Layer 3 of a small transformer language model trained on English Wikipedia (8 layers, counted from 0, width 96).
A neuron adds its activation times its output weights to the MLP's output. To switch it off is to set its activation to zero at one token and run the rest of the model.
A neuron's activation on a vector x is GELU(weights . x + bias), where the dot is the dot product.

Input weights of the MLP neurons that the questions are about. A number n stands for n times 0.018.
n36 (bias -0.262): -13 -43 12 -49 -7 60 -5 17 -60 -15 16 -21 -12 16 28 -38 0 7 9 43 -13 -53 -25 -37 49 -7 -74 -22 -18 -10 -53 -30 -27 52 59 -50 27 -10 16 1 11 -58 28 -9 -40 0 9 49 12 26 -30 -18 29 -28 13 -4 -15 41 27 7 34 -24 -8 52 -3 -26 33 29 -26 25 -12 1 -6 13 35 14 3 10 -16 14 15 0 33 -62 -28 26 23 -19 -17 1 -3 -17 14 0 39 -17
n43 (bias 0.038): -18 46 -16 -14 50 35 -4 14 -19 15 7 18 22 7 -9 -25 -14 18 -13 7 -28 17 -27 -6 -16 5 -9 38 24 -22 30 4 14 -23 -72 -41 29 9 55 30 4 47 32 -27 -10 -19 13 3 7 22 2 -17 14 13 -8 36 -12 -24 -47 -4 3 -4 -12 40 22 8 4 3 -7 12 -17 24 -15 3 3 -11 36 -8 -43 0 3 44 -22 5 2 8 45 27 32 -32 -10 32 12 21 18 1
n71 (bias -0.303): 6 28 -12 46 12 9 1 14 -9 -6 -20 -34 23 -26 -10 -48 2 2 -19 -10 37 -24 5 -22 -21 28 -3 -12 -11 5 1 18 31 -28 12 -3 31 -3 44 -2 7 -13 12 15 -40 30 42 8 -26 -5 50 -4 -10 12 1 -4 -20 -42 29 42 -38 -1 -46 -1 75 24 31 -28 -18 5 -14 12 16 3 -24 -11 -17 14 -37 -18 -2 -66 -9 -2 -15 -47 36 -15 7 24 -22 -15 -23 -64 -12 -30
n113 (bias -0.255): 12 -13 -20 34 13 23 -14 -18 -5 13 39 -12 -21 32 14 -22 16 -11 22 18 -12 40 2 5 38 -45 42 3 1 2 12 -16 -1 13 -15 -76 1 25 10 -66 -23 9 -38 -16 -41 13 24 35 25 -54 -1 -30 31 -61 25 -58 14 -32 -41 -44 -48 -43 17 -19 -11 38 1 42 -37 43 -1 -36 -14 -18 -17 -44 79 13 1 14 -35 31 -34 38 34 -26 -33 -19 29 26 27 -7 7 24 49 13
n134 (bias -0.382): 19 3 14 1 24 -37 28 -56 -9 17 2 23 -27 -26 -8 -30 8 32 41 37 25 9 -67 3 74 -18 5 -50 -22 4 -17 9 2 -9 -58 -1 5 3 -33 22 -14 -12 21 -11 -37 10 35 -2 6 -36 -12 -55 8 21 16 20 6 12 25 -25 -1 3 -8 -24 33 5 -21 41 1 31 -4 -15 -11 17 -13 -18 10 -21 -2 -29 4 4 -6 36 -16 17 -5 -13 -20 12 -30 4 -24 -12 -40 54
n135 (bias -0.175): 2 30 20 -27 -7 6 -6 -43 -2 52 -27 9 -8 -4 -27 8 -18 -9 52 -23 -51 6 -2 14 11 -27 -43 -27 -14 10 16 -30 20 0 18 -40 6 -13 51 -25 10 53 -27 -30 -14 -10 38 11 5 -30 -17 -9 -6 0 27 -14 1 -20 27 -27 0 28 -52 26 19 -45 -18 -30 -8 5 0 5 -22 -11 9 -4 -13 35 15 -32 42 -5 15 0 -3 -11 1 -2 -9 12 27 40 -42 -31 17 13
n137 (bias -0.252): -7 44 5 2 13 50 54 -11 15 -2 -38 -17 26 -31 7 -67 5 5 34 0 2 -7 12 16 20 35 -6 4 5 31 17 -16 -14 -15 -37 19 19 -17 -12 -19 14 -9 -36 -23 -68 -52 -6 33 -9 -16 -21 15 -7 24 -6 28 -8 -12 9 32 10 13 -10 3 2 11 -25 -31 -26 32 11 -20 -20 13 -3 -25 -24 20 14 -40 3 -36 -14 -27 31 14 19 -9 35 -9 29 -43 24 -21 -9 3
n159 (bias -0.047): -2 -7 -56 19 5 20 -38 24 2 56 -17 9 20 10 -11 -14 13 9 -7 -11 -34 19 9 0 -8 18 16 -23 -1 -12 -12 -14 7 55 -1 -31 6 -11 8 -43 9 31 24 -64 -14 43 15 19 -2 -32 1 -26 -15 3 20 -55 7 17 5 -21 -46 15 2 15 41 -13 25 12 -29 26 -18 -2 6 8 17 39 -30 8 -4 -16 -8 10 -6 16 16 -15 -14 12 10 1 63 -9 -51 -40 48 33
n218 (bias -0.233): -40 0 -20 -19 -43 -11 34 -9 15 30 56 94 16 -47 34 5 7 5 -1 -13 7 17 -19 -58 17 13 13 11 -17 18 1 33 19 -81 -41 7 -11 1 -11 0 -18 -2 17 -15 3 2 10 -17 -38 -26 3 5 24 -20 5 35 5 -24 40 17 -35 12 -13 -15 -32 32 29 28 14 5 28 -27 13 -21 12 -15 21 -3 -11 -27 -16 25 20 41 35 -12 -18 -17 -20 37 -7 1 -1 35 14 11
n227 (bias -0.074): -33 -9 -4 0 25 33 27 -39 36 61 35 -7 52 -5 2 39 25 -3 10 10 30 9 -70 -28 2 -53 66 33 1 -4 27 8 -3 17 2 -46 -23 -43 14 -33 -14 18 -24 -10 -40 -20 -6 0 33 -21 -1 2 -34 -24 28 20 -11 5 1 36 -22 27 53 5 59 14 7 -6 10 34 -12 -14 20 46 16 -9 45 5 -22 15 45 -9 -6 -2 -5 -25 42 42 31 30 -33 -49 -35 20 16 6
n237 (bias -0.267): 13 -6 13 19 -27 -47 -37 20 -7 -31 3 22 -35 25 10 19 20 33 -8 -41 0 9 -28 -43 3 -15 -25 -15 -2 -11 55 -22 69 -31 19 -23 23 -2 6 -25 -4 15 -5 17 -12 41 -15 -17 5 45 -20 60 -14 -55 27 -42 79 -74 -21 44 11 26 -24 27 25 43 -46 3 -8 7 -3 61 -28 18 -15 1 -12 16 -8 -27 -28 40 0 12 -44 3 -16 0 -2 -33 16 37 -46 -42 41 -12
n280 (bias -0.180): 16 -12 -36 -10 2 -9 5 20 22 -12 3 34 22 -8 8 -52 25 -6 -11 -21 30 1 24 -18 -5 -22 7 -1 -15 8 -10 34 27 13 -15 -4 -38 -24 36 -51 -25 -22 17 7 -17 37 -31 -8 35 -23 -21 -15 -2 -2 -17 15 5 1 35 -14 1 -31 42 9 20 -26 -35 -34 19 10 -20 11 25 30 18 -41 -27 2 -14 -20 26 51 7 -42 -9 17 -9 -52 19 -13 -4 32 9 -44 -34 19
n285 (bias -0.065): 9 -4 -31 16 26 -43 -25 37 -2 5 51 -3 25 -22 26 28 37 -23 -36 30 -8 26 -37 9 35 -16 -13 3 9 -69 -11 37 -59 23 -7 -5 -6 -12 -1 -1 15 -17 -21 -1 -24 -15 25 -23 15 5 -16 17 -16 14 22 19 -21 44 15 12 3 -23 -51 47 39 -11 25 -16 5 -5 -31 -35 11 -5 -13 -40 18 -10 31 11 5 41 -35 16 38 11 -26 -20 12 -15 -16 16 -37 -29 12 -29
n320 (bias -0.316): 17 14 -43 46 -1 -8 47 3 20 -17 -28 19 59 5 -11 -7 -4 30 -21 -41 -35 34 -18 23 18 7 -25 -11 21 -38 52 -5 40 -11 28 -12 8 -21 -8 14 0 16 6 12 19 -26 -5 8 -21 -12 -4 5 2 -16 11 1 -12 24 -14 20 -24 -44 -30 -29 45 -22 -14 -9 37 21 -28 18 -2 37 -27 43 -33 -3 69 -46 2 29 9 -26 -11 -32 -29 -39 -14 4 -1 13 -4 29 -28 3
n341 (bias -0.110): 13 13 15 12 -2 -21 3 6 23 -27 36 19 -2 -22 33 11 5 18 3 20 -1 49 24 10 21 28 3 2 35 22 54 12 15 -9 -10 -17 -14 8 18 -13 4 -27 5 -24 -45 52 -38 -19 -10 -2 7 43 -7 -12 -39 1 -8 1 -7 15 14 -11 -17 20 -33 6 -51 25 -6 19 -27 8 -44 -7 -16 0 3 17 -4 -22 35 -7 -23 -14 48 -16 -4 32 15 14 -19 8 2 3 3 -15
n353 (bias -0.185): 25 -5 -15 -5 -4 -24 32 -7 -5 14 11 -5 -27 -11 -35 9 45 15 -30 -37 11 0 4 -5 -19 2 36 23 21 -9 53 1 -22 -4 1 32 -3 -9 47 6 -37 -9 -8 -50 -6 4 -4 28 -24 17 1 12 3 -31 -7 -9 -26 40 34 38 19 -27 28 18 5 32 -1 17 -31 -6 10 -19 7 -23 12 -58 40 8 -14 22 -3 -22 6 4 25 -16 -6 3 -10 -13 -43 -2 26 -30 -24 -54

Output weights of the MLP neurons that the questions are about. A number n stands for n times 0.035.
n36: 2 -21 1 14 16 1 -16 16 -28 -25 9 6 1 -32 23 3 17 25 -10 -19 5 -16 5 15 2 3 -34 37 5 1 3 -21 4 -6 32 -3 -22 29 19 -4 14 -12 -2 13 40 18 -10 27 -23 -9 -53 1 5 -3 -31 -10 5 -22 30 -1 36 -48 22 26 -26 -26 -12 -16 17 -21 -13 -4 16 9 6 11 -4 42 -20 -4 31 2 -17 -16 -27 -8 44 8 -8 17 -16 8 -14 16 -37 11
n43: 16 -23 0 -11 -4 -14 -7 -1 27 -10 -20 -28 -3 29 -10 29 -16 -7 22 3 7 -15 -10 -10 5 19 11 -5 -13 -9 -17 -5 6 -11 26 12 -42 4 -12 -8 -15 12 -1 25 14 1 24 -4 -4 -14 12 44 -7 11 -14 5 -19 18 12 -14 7 -6 25 0 24 2 -15 -13 -2 -5 1 15 8 5 -1 2 -10 0 -5 -9 -8 -28 28 4 6 1 4 -1 -3 6 18 -20 23 -8 -17 -18
n71: -34 -8 -20 -1 -19 12 -30 0 0 -17 -12 4 -22 16 6 -7 29 -3 5 41 5 10 31 6 7 11 2 -49 -3 -29 -5 -3 -7 -15 29 0 -20 11 -16 0 21 2 -7 -25 4 -17 -5 -5 -5 3 -6 28 7 -1 0 27 13 -40 10 6 -4 4 28 -10 6 10 15 -6 12 12 -20 5 6 -4 6 -35 26 4 0 -12 -19 5 -20 -9 6 13 4 14 -3 -5 -11 42 -15 20 23 -1
n113: -26 19 7 20 -6 10 -1 -43 -6 13 -8 -6 15 -20 15 28 15 -17 -13 3 25 -10 -22 -16 26 -14 58 1 25 12 2 -19 0 17 -5 -46 -5 9 27 -52 13 4 -12 6 5 -7 -9 -21 0 6 9 -16 -16 -34 16 -6 11 -3 -19 -13 -8 1 16 19 17 2 -3 -33 4 7 -41 10 2 18 14 10 -5 3 1 18 25 -19 7 23 -2 -2 -6 3 4 8 8 -7 -23 17 -5 17
n134: -18 7 -7 32 -7 12 -5 3 5 -20 -7 -30 -12 10 -20 -10 -2 -17 -4 -6 -20 39 -9 4 -32 -22 -26 -8 28 20 17 -18 1 14 -15 9 21 -8 48 22 -33 -17 -16 23 4 4 9 -22 0 9 19 -8 5 -9 17 25 -24 18 -5 -12 39 -1 23 33 33 -18 -27 11 5 -29 7 30 -6 5 -2 -4 -9 5 -21 -27 -8 20 -15 -20 0 3 10 -18 10 -7 25 1 14 -15 -15 8
n135: -27 12 13 6 -11 20 29 1 0 5 -1 14 13 14 -6 9 -35 18 2 7 -4 9 -28 24 15 1 13 31 -20 -9 -28 7 -6 3 -5 -16 -4 -6 11 -49 -25 -7 -9 -42 8 -16 -1 19 28 20 -13 -21 1 -11 -6 0 -12 6 2 1 6 16 -9 -38 -15 1 9 19 -10 6 -39 -11 -10 6 20 36 19 -25 15 -9 23 -16 -3 13 -27 -18 16 11 14 -7 -9 -6 -1 5 16 44
n137: 2 6 -11 -13 8 -31 7 12 -11 12 33 12 9 10 12 10 18 17 -6 -1 -14 -17 -29 1 -28 -10 20 -3 -21 -34 0 -24 27 -11 52 -9 9 -13 7 18 12 39 21 -15 23 -17 10 -13 2 -17 -4 -39 -13 29 -17 -17 8 -34 -22 0 -2 23 -31 6 4 -27 -13 4 -11 -29 -2 19 20 4 14 39 0 -22 0 10 17 -37 -14 13 -17 9 4 -13 16 24 -4 26 -12 -7 13 17
n159: -24 26 0 17 -17 13 7 0 -15 -7 -7 13 3 -5 -37 -6 12 -3 -8 3 8 -6 -23 -4 15 -33 7 -12 5 14 -15 2 -13 -28 0 -35 -21 -7 18 -16 -7 20 -10 44 -2 -2 -2 -1 1 32 18 27 -19 -5 4 11 1 5 12 -3 -10 -9 25 -14 -46 -8 25 8 5 6 -32 -16 -1 19 -7 -2 -8 16 12 -7 35 -16 -3 12 12 11 -8 -11 4 43 -2 0 13 23 -12 -15
n218: 16 0 0 -14 -3 -13 -30 -6 12 -17 3 -44 -14 25 15 6 -13 7 13 -28 -31 6 11 34 -6 3 11 12 -9 -22 -20 9 3 -1 5 29 4 13 27 0 19 -13 -23 21 -17 21 -5 -7 14 -11 -3 -22 8 -19 2 2 -32 25 0 -3 3 -4 11 -21 29 17 -25 4 -8 -3 28 -31 -11 8 1 -4 -12 9 35 -66 11 -11 -25 30 21 18 56 -8 -20 -5 -8 11 10 5 -3 2
n227: 12 -4 26 21 10 6 -21 15 4 -6 12 -3 34 -20 -7 -7 0 7 -19 23 -2 -15 -17 8 -1 -3 95 27 -14 11 -6 -12 -3 -4 -17 -13 -28 2 6 -67 19 -12 23 -1 6 6 -19 -27 2 12 -27 -27 -15 4 11 13 40 -5 -12 13 -6 -1 12 -3 -4 -23 20 14 26 -27 -1 -27 -18 16 -3 -12 15 -17 5 4 24 -23 11 7 -30 -21 -20 35 -6 38 -6 -8 -16 12 -8 4
n237: -36 -12 -35 -34 -16 -1 15 9 50 41 11 2 4 5 14 12 12 -9 -21 22 -2 52 -17 4 -7 4 22 35 -3 33 -22 33 -8 7 -8 -33 40 20 8 -9 -4 -24 6 -23 -35 37 -3 -4 17 26 -35 -33 0 -39 -30 15 5 17 24 -24 10 -16 -2 -31 -15 -6 15 19 21 -13 5 -11 3 8 0 25 30 24 2 9 -58 2 -11 8 -57 -24 -12 5 8 -16 15 2 -39 -2 -24 27
n280: 11 -8 20 -15 27 -2 -13 11 -7 13 16 7 -23 -2 -29 -2 -17 1 -1 2 -9 0 -9 16 4 -4 -7 8 0 -11 -1 -1 -2 28 -9 13 20 -22 22 -15 -3 -24 14 -12 -3 3 27 -40 -33 -11 -8 -16 16 27 2 -8 -26 0 -39 8 -32 6 11 41 -26 10 -6 -13 4 9 16 -1 -25 -21 -2 12 31 -9 -3 -1 -18 -10 -22 -5 3 -1 36 9 35 25 13 -7 -1 31 37 -3
n285: -14 15 0 -37 -6 -3 -3 3 22 -3 34 7 -14 16 -8 30 -4 -32 -35 0 -18 -13 -36 24 6 4 49 -1 -20 -10 15 -6 6 -37 -19 14 16 -15 3 4 13 -17 -8 15 -13 0 18 20 29 24 31 24 -13 -2 5 14 21 -31 4 -17 -51 19 30 7 -25 33 0 -28 3 -17 -5 1 -21 -10 16 3 25 -12 -13 21 15 -2 22 -1 9 29 -12 -16 -17 4 -14 6 -23 -2 -15 0
n320: -22 -18 3 -26 -22 37 30 -2 1 -34 -26 10 -23 11 -32 -1 -15 -33 3 -24 26 31 16 -2 5 24 4 36 -17 -16 -26 -15 -26 -15 7 10 12 4 -5 16 -7 31 5 25 1 12 -8 -12 1 24 -6 -7 6 3 16 -5 11 -7 -11 25 -21 -11 -25 -22 8 -55 -6 48 8 -2 -15 22 17 11 11 60 -25 0 2 -8 3 -18 -1 16 -15 4 42 1 -32 -20 -24 12 35 39 -13 3
n341: 0 19 25 -14 -33 10 9 -32 -12 3 15 3 26 13 -42 -5 -28 -25 -11 20 30 -21 5 18 -16 6 9 -11 -13 -10 5 -8 6 32 18 11 -17 -7 -12 -43 5 -15 -2 20 12 -38 -2 -6 6 4 -6 -6 9 28 -10 30 -27 32 -5 -7 -19 13 21 -31 -23 23 -30 -1 10 2 -5 2 10 13 3 14 27 14 3 -2 3 2 15 -4 -13 11 -22 12 6 -6 -12 36 -7 -18 0 -12
n353: 8 -10 13 -29 -29 -5 6 4 3 -16 -7 21 -19 31 -12 10 -9 -12 8 12 -31 -6 10 -22 -4 -5 12 -23 -15 0 3 4 -41 7 31 -14 -1 24 -6 -17 -14 -12 14 31 0 -11 3 -8 15 -25 4 18 -3 -16 -12 28 12 19 -10 16 -13 0 9 -29 3 3 29 20 -11 5 -27 7 27 -1 -12 -14 -14 19 7 37 -2 -20 2 -10 21 -8 -11 5 2 20 -3 15 12 15 5 -5

Each question names a token from some text and the token that comes next. It shows the vector x that enters the MLP there. A number n stands for n times 0.037.

Then comes g, the gradient of the next token's log-probability with respect to the MLP's output, scaled to length 1. A neuron's effect is roughly proportional to its activation times (output weights . g). A number n stands for n times 0.0038.

" U", then "id"
x: 7 -24 19 -23 10 6 -56 2 -16 15 -7 -13 6 -1 -16 22 -13 -2 -30 3 -13 -20 -9 14 1 36 14 9 10 6 -4 10 0 -11 -20 13 -46 -14 -6 -48 41 -8 14 44 30 7 -7 -14 -2 16 -31 -26 10 4 9 23 5 6 18 -10 -12 2 20 -10 0 7 25 -28 4 -71 -11 26 -45 23 7 20 -2 8 26 -7 33 -9 -20 28 10 25 -6 -20 15 13 17 -4 45 -28 -1 14
g: -5 17 -15 -21 -20 -37 33 -33 25 -14 -18 -4 33 -52 16 -54 -12 40 8 -21 9 18 -26 37 -8 32 -11 17 52 24 -18 27 2 1 8 -7 11 -3 2 -47 -9 26 12 52 22 19 65 -38 -65 -21 6 43 24 -14 -17 7 8 -12 -13 -65 12 -15 28 27 6 16 1 18 -22 26 -3 -40 -7 -19 -23 2 -43 -34 -13 23 10 -24 -30 -22 12 5 -1 40 -23 -12 42 -11 62 -22 -1 18
Which neuron, switched off, raises the next token's probability most? n285

" the", then " "
x: -9 -10 12 13 -5 7 -36 -12 -9 -6 2 12 32 -8 -28 18 -9 -4 -16 28 -3 -12 -18 21 0 16 59 7 25 -4 -18 -12 -8 4 -14 -8 -16 2 -7 -46 12 18 3 19 -2 -9 -1 0 -15 33 13 -19 -19 -15 18 6 -17 1 -2 13 -12 13 17 -1 -3 20 -12 -34 12 -23 -28 -5 -21 -5 18 -7 2 -12 10 10 28 -29 18 17 -2 8 -7 18 16 13 17 -13 23 -3 5 10
g: 17 -35 -78 -1 1 -29 -39 12 -3 26 -13 -29 14 35 27 38 -59 -12 37 -13 -7 -8 -41 15 34 32 -7 -29 -11 23 24 -16 23 -24 -2 -23 56 14 -30 9 19 21 -1 -1 36 -20 -37 34 51 29 -23 -33 -35 -14 -12 4 10 -5 -43 -59 -25 -1 11 -11 25 -5 12 35 14 2 -2 -9 -46 0 28 10 34 -20 25 3 -10 -27 11 22 -44 10 30 9 -37 -2 15 61 -2 24 -8 17
Which neuron, switched off, raises the next token's probability most? n159

" In", then " Time"
x: 12 10 5 12 -4 -3 -33 -17 -25 8 7 -6 -16 -4 -41 -2 -17 -5 9 5 -55 -30 18 19 -23 31 22 41 -4 5 -33 -22 -6 23 1 48 -17 -3 -14 -44 29 3 -5 25 55 -4 5 -3 4 34 1 -14 -8 14 10 4 -8 -6 -16 -30 -29 -20 23 3 -24 3 27 -24 0 -53 6 4 -25 -2 19 11 -19 4 22 13 19 8 6 6 -7 28 -24 -5 0 16 37 18 8 -4 5 22
g: 18 -1 19 -27 -62 -38 28 0 -38 -65 -13 53 -2 -25 19 -34 39 -26 26 33 0 0 -49 -10 16 -4 48 -11 14 -37 36 -1 -15 -22 -3 -7 -24 -39 -35 12 40 48 33 21 5 -19 42 0 21 15 -20 35 -4 17 -20 13 14 10 7 -8 -20 20 21 16 12 42 -2 -30 67 -17 -5 20 44 -37 -21 -21 -14 -6 -16 5 21 -9 19 7 -22 -17 -8 46 -17 -14 -27 -40 -7 16 16 -47
Switching off which neuron hurts the next token most? n159

".", then " The"
x: 4 -18 29 19 18 15 -17 -27 -25 1 7 -14 23 -7 -14 29 9 8 -4 21 2 -15 -17 21 14 33 43 2 -6 12 -2 -14 -6 -1 -7 -21 -38 -6 -9 -52 -6 35 -1 16 30 -3 15 -12 -26 26 -5 -26 -6 -5 8 18 -23 -2 -11 -12 -15 -16 31 4 12 9 -19 -28 1 -12 -16 14 -28 8 17 -19 2 -3 14 3 5 -19 2 23 10 9 -6 9 32 3 5 -22 23 27 -6 -5
g: -32 -24 1 -22 -64 -28 23 -30 -25 27 37 -30 -29 36 36 9 -31 -46 -13 27 -11 38 -19 -25 42 18 12 -23 5 16 22 -3 68 40 16 -14 -14 11 -33 20 -22 -12 46 19 35 -6 16 -3 38 -5 8 -34 -2 2 -33 3 -15 22 -33 -65 13 -26 41 17 0 31 -32 -5 18 -5 25 8 11 6 -13 -2 0 11 -2 -6 46 -29 22 28 -25 -34 0 -29 -20 -33 44 3 -48 19 36 -15
Switching off which neuron hurts the next token most? n113

" ", then "3"
x: -24 -11 9 -10 5 15 -66 -22 -30 3 6 12 25 6 -30 3 -34 8 -26 23 16 -6 -2 10 2 18 19 7 9 8 -21 -4 0 -19 -25 8 -42 6 -22 -35 18 29 -9 43 42 -10 19 -20 -8 28 2 -32 -12 7 25 17 -25 26 5 0 -27 -5 50 8 6 8 -23 -7 -4 -46 -20 35 -11 7 -7 8 3 -10 3 0 0 -10 1 29 -9 31 -4 6 20 0 14 11 22 8 -3 32
g: 15 -31 -20 0 -19 -1 7 -29 -52 -9 -35 42 38 15 -50 -12 -3 18 12 -25 -13 41 42 -13 42 -18 -54 -30 -2 -39 6 3 -35 11 20 -55 -13 11 -15 5 -18 -11 21 -33 -16 -9 -29 -51 54 15 -7 15 26 40 -20 -6 20 34 -32 -11 34 70 4 -21 26 -35 0 6 5 -5 -23 21 14 49 -15 -3 18 18 3 30 19 7 -47 -13 28 20 -11 -19 -12 -25 3 23 25 50 -13 33
Which neuron, switched off, raises the next token's probability most? n43

" K", then "ai"
x: -8 -25 28 -4 -3 2 -32 5 -25 23 -2 -6 35 -11 -21 24 -29 10 -16 3 12 -12 -9 0 0 29 22 21 22 7 1 7 -9 -18 -29 22 -26 8 -14 -65 13 25 -8 39 19 -7 25 -23 -12 19 3 -28 6 -7 -6 18 -39 11 3 -19 -16 17 16 -9 -14 9 -1 -27 -3 -37 -11 32 -64 29 5 2 5 -3 2 -3 21 -17 -3 19 -9 31 -3 -4 35 11 31 5 46 -11 -25 18
g: -29 -25 0 0 8 18 -14 -13 -36 14 -2 -4 1 -25 11 -32 -47 16 24 8 -19 -22 -13 -35 3 -11 9 9 6 -3 -19 -17 28 -42 46 12 -17 45 -6 -16 -38 41 19 -43 17 15 -11 47 -48 68 0 67 25 0 -12 -1 40 11 -3 0 -11 -57 -12 2 -5 -17 -37 17 23 -60 -12 39 28 -36 -5 51 11 32 -37 -5 -12 18 35 23 -36 0 -12 -2 -3 12 5 37 -37 -12 22 46
Switching off which neuron hurts the next token most? n43

"S", then "P"
x: 5 -53 22 -28 9 12 -29 15 -24 12 -4 8 2 27 14 12 -29 3 -10 11 -7 -7 6 -7 30 19 16 26 27 -7 2 -4 11 -1 -11 13 -27 6 3 -37 17 11 27 44 32 -16 5 -36 -9 32 -6 -26 -8 14 7 -2 -33 5 4 -19 -5 5 11 3 -10 -6 -5 -22 -15 -54 14 50 -21 21 28 14 -15 -27 21 14 -19 8 -8 6 -6 17 -26 -20 3 -18 1 -6 40 -21 -13 18
g: 15 -9 6 11 0 14 26 7 58 21 -8 -40 47 16 -1 -44 -30 -12 -23 -23 22 6 6 -19 77 -37 23 -2 -26 -15 50 0 -28 -21 -36 -22 -8 -36 18 45 -15 -4 46 -49 16 -14 -44 0 -37 -11 31 -1 16 54 -6 8 27 -27 18 -33 -24 -16 8 30 21 -1 15 52 -30 8 26 -40 -11 8 -7 6 16 13 -8 -7 -3 22 -37 14 27 -5 39 -38 -15 -18 -42 11 -53 -9 29 13
Switching off which neuron hurts the next token most? n280

" the", then " team"
x: -8 -2 20 11 -8 7 -37 -10 -10 -7 0 16 32 -10 -30 15 -14 -2 -17 28 -8 -6 -16 24 0 24 58 9 21 -11 -23 -11 -7 6 -16 1 -15 0 -7 -48 9 17 3 21 -7 -13 3 -1 -18 42 13 -17 -18 -18 10 9 -17 2 5 13 -9 11 21 5 -5 17 -10 -38 7 -39 -23 -5 -21 -1 16 -11 -5 -8 15 6 30 -28 17 5 -7 12 -3 17 18 13 9 -9 31 -4 12 9
g: 47 -20 45 -14 40 22 -11 3 -9 -20 15 43 23 -10 -23 2 -9 46 -19 -29 13 29 2 -65 -31 35 -10 38 57 -37 30 12 1 -27 18 -6 13 21 28 -14 6 -17 38 50 -17 -26 -31 -26 21 35 -19 5 -40 -3 -8 -9 31 -19 -50 19 -27 18 -34 11 -66 -33 12 -28 -8 -18 -6 -15 43 12 4 7 3 15 -2 -23 6 7 3 -17 -16 -21 -34 -12 11 -36 -11 22 52 6 -37 44
Switching off which neuron hurts the next token most? n227

"g", then "on"
x: -11 -24 -6 -16 27 -9 -44 -13 -21 6 -6 4 10 5 34 -14 -31 11 -13 16 -22 7 20 3 9 23 -8 36 9 28 6 -18 -19 7 3 42 -34 13 26 -29 -3 20 8 25 26 13 28 -20 -9 27 -26 3 7 5 2 -6 -32 -16 20 -40 -4 8 23 10 -36 -5 -16 -3 -18 -51 16 22 -31 9 16 9 -8 3 15 -12 2 -7 -15 -4 -12 11 -11 13 -6 7 -16 -13 16 22 -8 34
g: -30 -52 41 -14 9 -73 5 -31 45 -10 -2 -41 -3 13 -7 -32 39 -9 24 -39 -13 -33 0 23 17 53 16 11 -21 11 -38 -9 -7 29 6 -5 48 1 -21 -56 4 6 -23 8 3 -42 26 7 -28 -17 12 32 -6 -52 -11 9 3 43 -8 -6 0 6 -23 -13 -22 36 -32 8 -2 64 21 27 -62 -9 -2 9 8 -5 17 -48 5 -13 29 -1 -14 34 -3 4 8 22 41 45 32 8 23 -7
Switching off which neuron hurts the next token most? n341

"ane", then " |"
x: -14 -37 44 17 2 -9 -23 -19 -35 -8 -12 17 25 -10 -20 -15 -26 -9 7 0 -12 -16 8 14 -19 29 22 -1 10 21 -29 10 3 -24 -8 22 -11 2 -15 -41 34 20 -22 56 38 10 8 -12 6 9 14 2 5 15 0 0 -32 0 10 28 -24 20 6 -8 2 31 20 -14 0 10 18 7 -13 15 19 30 -8 -25 21 27 -22 -17 -3 16 -27 14 -35 3 33 -26 6 15 -1 -7 -28 -5
g: -40 31 -7 4 -28 39 -8 19 0 36 -17 19 -53 -17 16 30 22 -6 27 57 -22 -57 -3 13 39 46 -13 -11 -38 -2 20 -15 30 0 -18 -21 34 -1 1 16 9 10 -14 -13 9 48 18 -38 -61 -12 18 19 4 4 -19 28 -10 -53 -40 15 -21 -30 2 42 -26 -28 28 44 25 -15 3 11 -36 -11 -31 -18 29 -5 25 36 -19 -23 -20 48 -3 11 -31 -3 -39 -40 -9 14 -25 42 16 21
Switching off which neuron hurts the next token most? n71

" at", then " the"
x: 7 -18 4 0 -5 14 -41 -21 -13 2 18 -2 19 -8 -24 17 5 7 -25 18 3 -13 -14 21 -12 28 43 6 12 9 -1 -1 9 -11 -2 1 -42 7 -11 -51 19 23 11 24 3 -6 11 3 14 46 1 -25 11 -10 7 -8 -1 -1 -1 -19 -28 4 4 6 -33 19 4 -11 -9 -17 -28 19 -25 0 -3 -5 4 1 12 17 11 -43 18 17 -8 18 0 -7 28 22 22 -7 -14 -7 8 14
g: -17 8 -3 -9 -15 55 18 -64 -5 11 18 2 -58 -33 43 26 -17 27 -59 21 30 14 20 -70 -13 -9 -11 22 2 40 -39 12 11 18 41 -19 27 -5 -10 -34 -17 -20 12 -28 18 17 15 -16 15 -3 16 11 62 2 -22 22 3 0 -29 -38 2 -2 -5 -1 -30 -5 -26 55 -16 -37 14 7 8 55 -21 -32 -18 30 -18 48 17 -43 -24 -12 11 12 21 1 -7 24 -5 29 -36 -30 31 6
Switching off which neuron hurts the next token most? n113

"3", then ":"
x: -17 -24 8 -15 28 18 -49 -5 -22 2 8 3 14 -4 -31 22 -55 12 -20 16 -19 -21 6 21 16 38 14 -2 7 3 -23 5 -24 -1 -22 22 -34 4 -37 -46 8 25 10 44 35 5 22 -22 10 21 -11 11 -26 10 -9 -1 -25 29 6 5 -9 -3 10 7 4 -12 -4 -25 -21 -53 -3 33 -15 16 14 -2 8 -3 9 10 7 -14 -27 32 16 30 -29 -1 20 3 5 15 -12 12 14 22
g: -1 -5 -19 13 -57 29 16 -15 -12 6 37 27 -22 2 52 -28 4 -8 7 -31 19 11 -34 -42 28 -3 12 29 -33 -6 26 -40 -39 -7 7 -3 7 -31 6 65 5 49 -30 -39 53 -55 -29 -47 11 15 -27 13 -12 11 -7 -14 27 10 12 -6 7 42 44 -19 -19 -18 -36 31 -13 20 13 -12 21 29 19 -50 28 -43 -11 53 28 27 -35 -8 1 0 -23 -13 5 9 -20 33 -37 10 4 25
Switching off which neuron hurts the next token most? n285

" but", then " m"
x: -2 2 42 -1 -20 10 -29 -16 -11 -15 7 -2 9 -2 -6 22 -7 26 -7 27 -13 -14 0 31 8 23 45 23 -9 10 -16 2 13 -9 -8 -4 -39 9 3 -45 20 28 9 7 43 3 4 8 -20 14 12 -11 7 -13 12 -2 -4 -18 5 4 -21 -26 1 -14 -28 7 -17 -19 -10 -42 -20 -4 -33 3 18 -12 16 -1 8 -5 1 -29 14 6 22 16 -35 7 39 9 7 -7 25 19 9 -1
g: -5 17 11 0 -1 -20 6 3 -69 -36 57 -12 -1 13 -29 -24 -6 -21 3 -36 -5 4 68 20 -30 13 11 -2 1 -59 16 6 -29 -4 8 -6 9 -53 -5 18 -6 1 12 27 -33 -7 30 -16 -67 -54 51 16 -37 46 14 26 14 20 21 35 6 30 -26 26 13 -38 1 16 -7 0 -18 -5 -34 29 45 42 -21 -3 10 -32 -20 0 12 -6 46 49 -29 12 -17 42 -16 5 -29 6 -7 -7
Switching off which neuron hurts the next token most? n341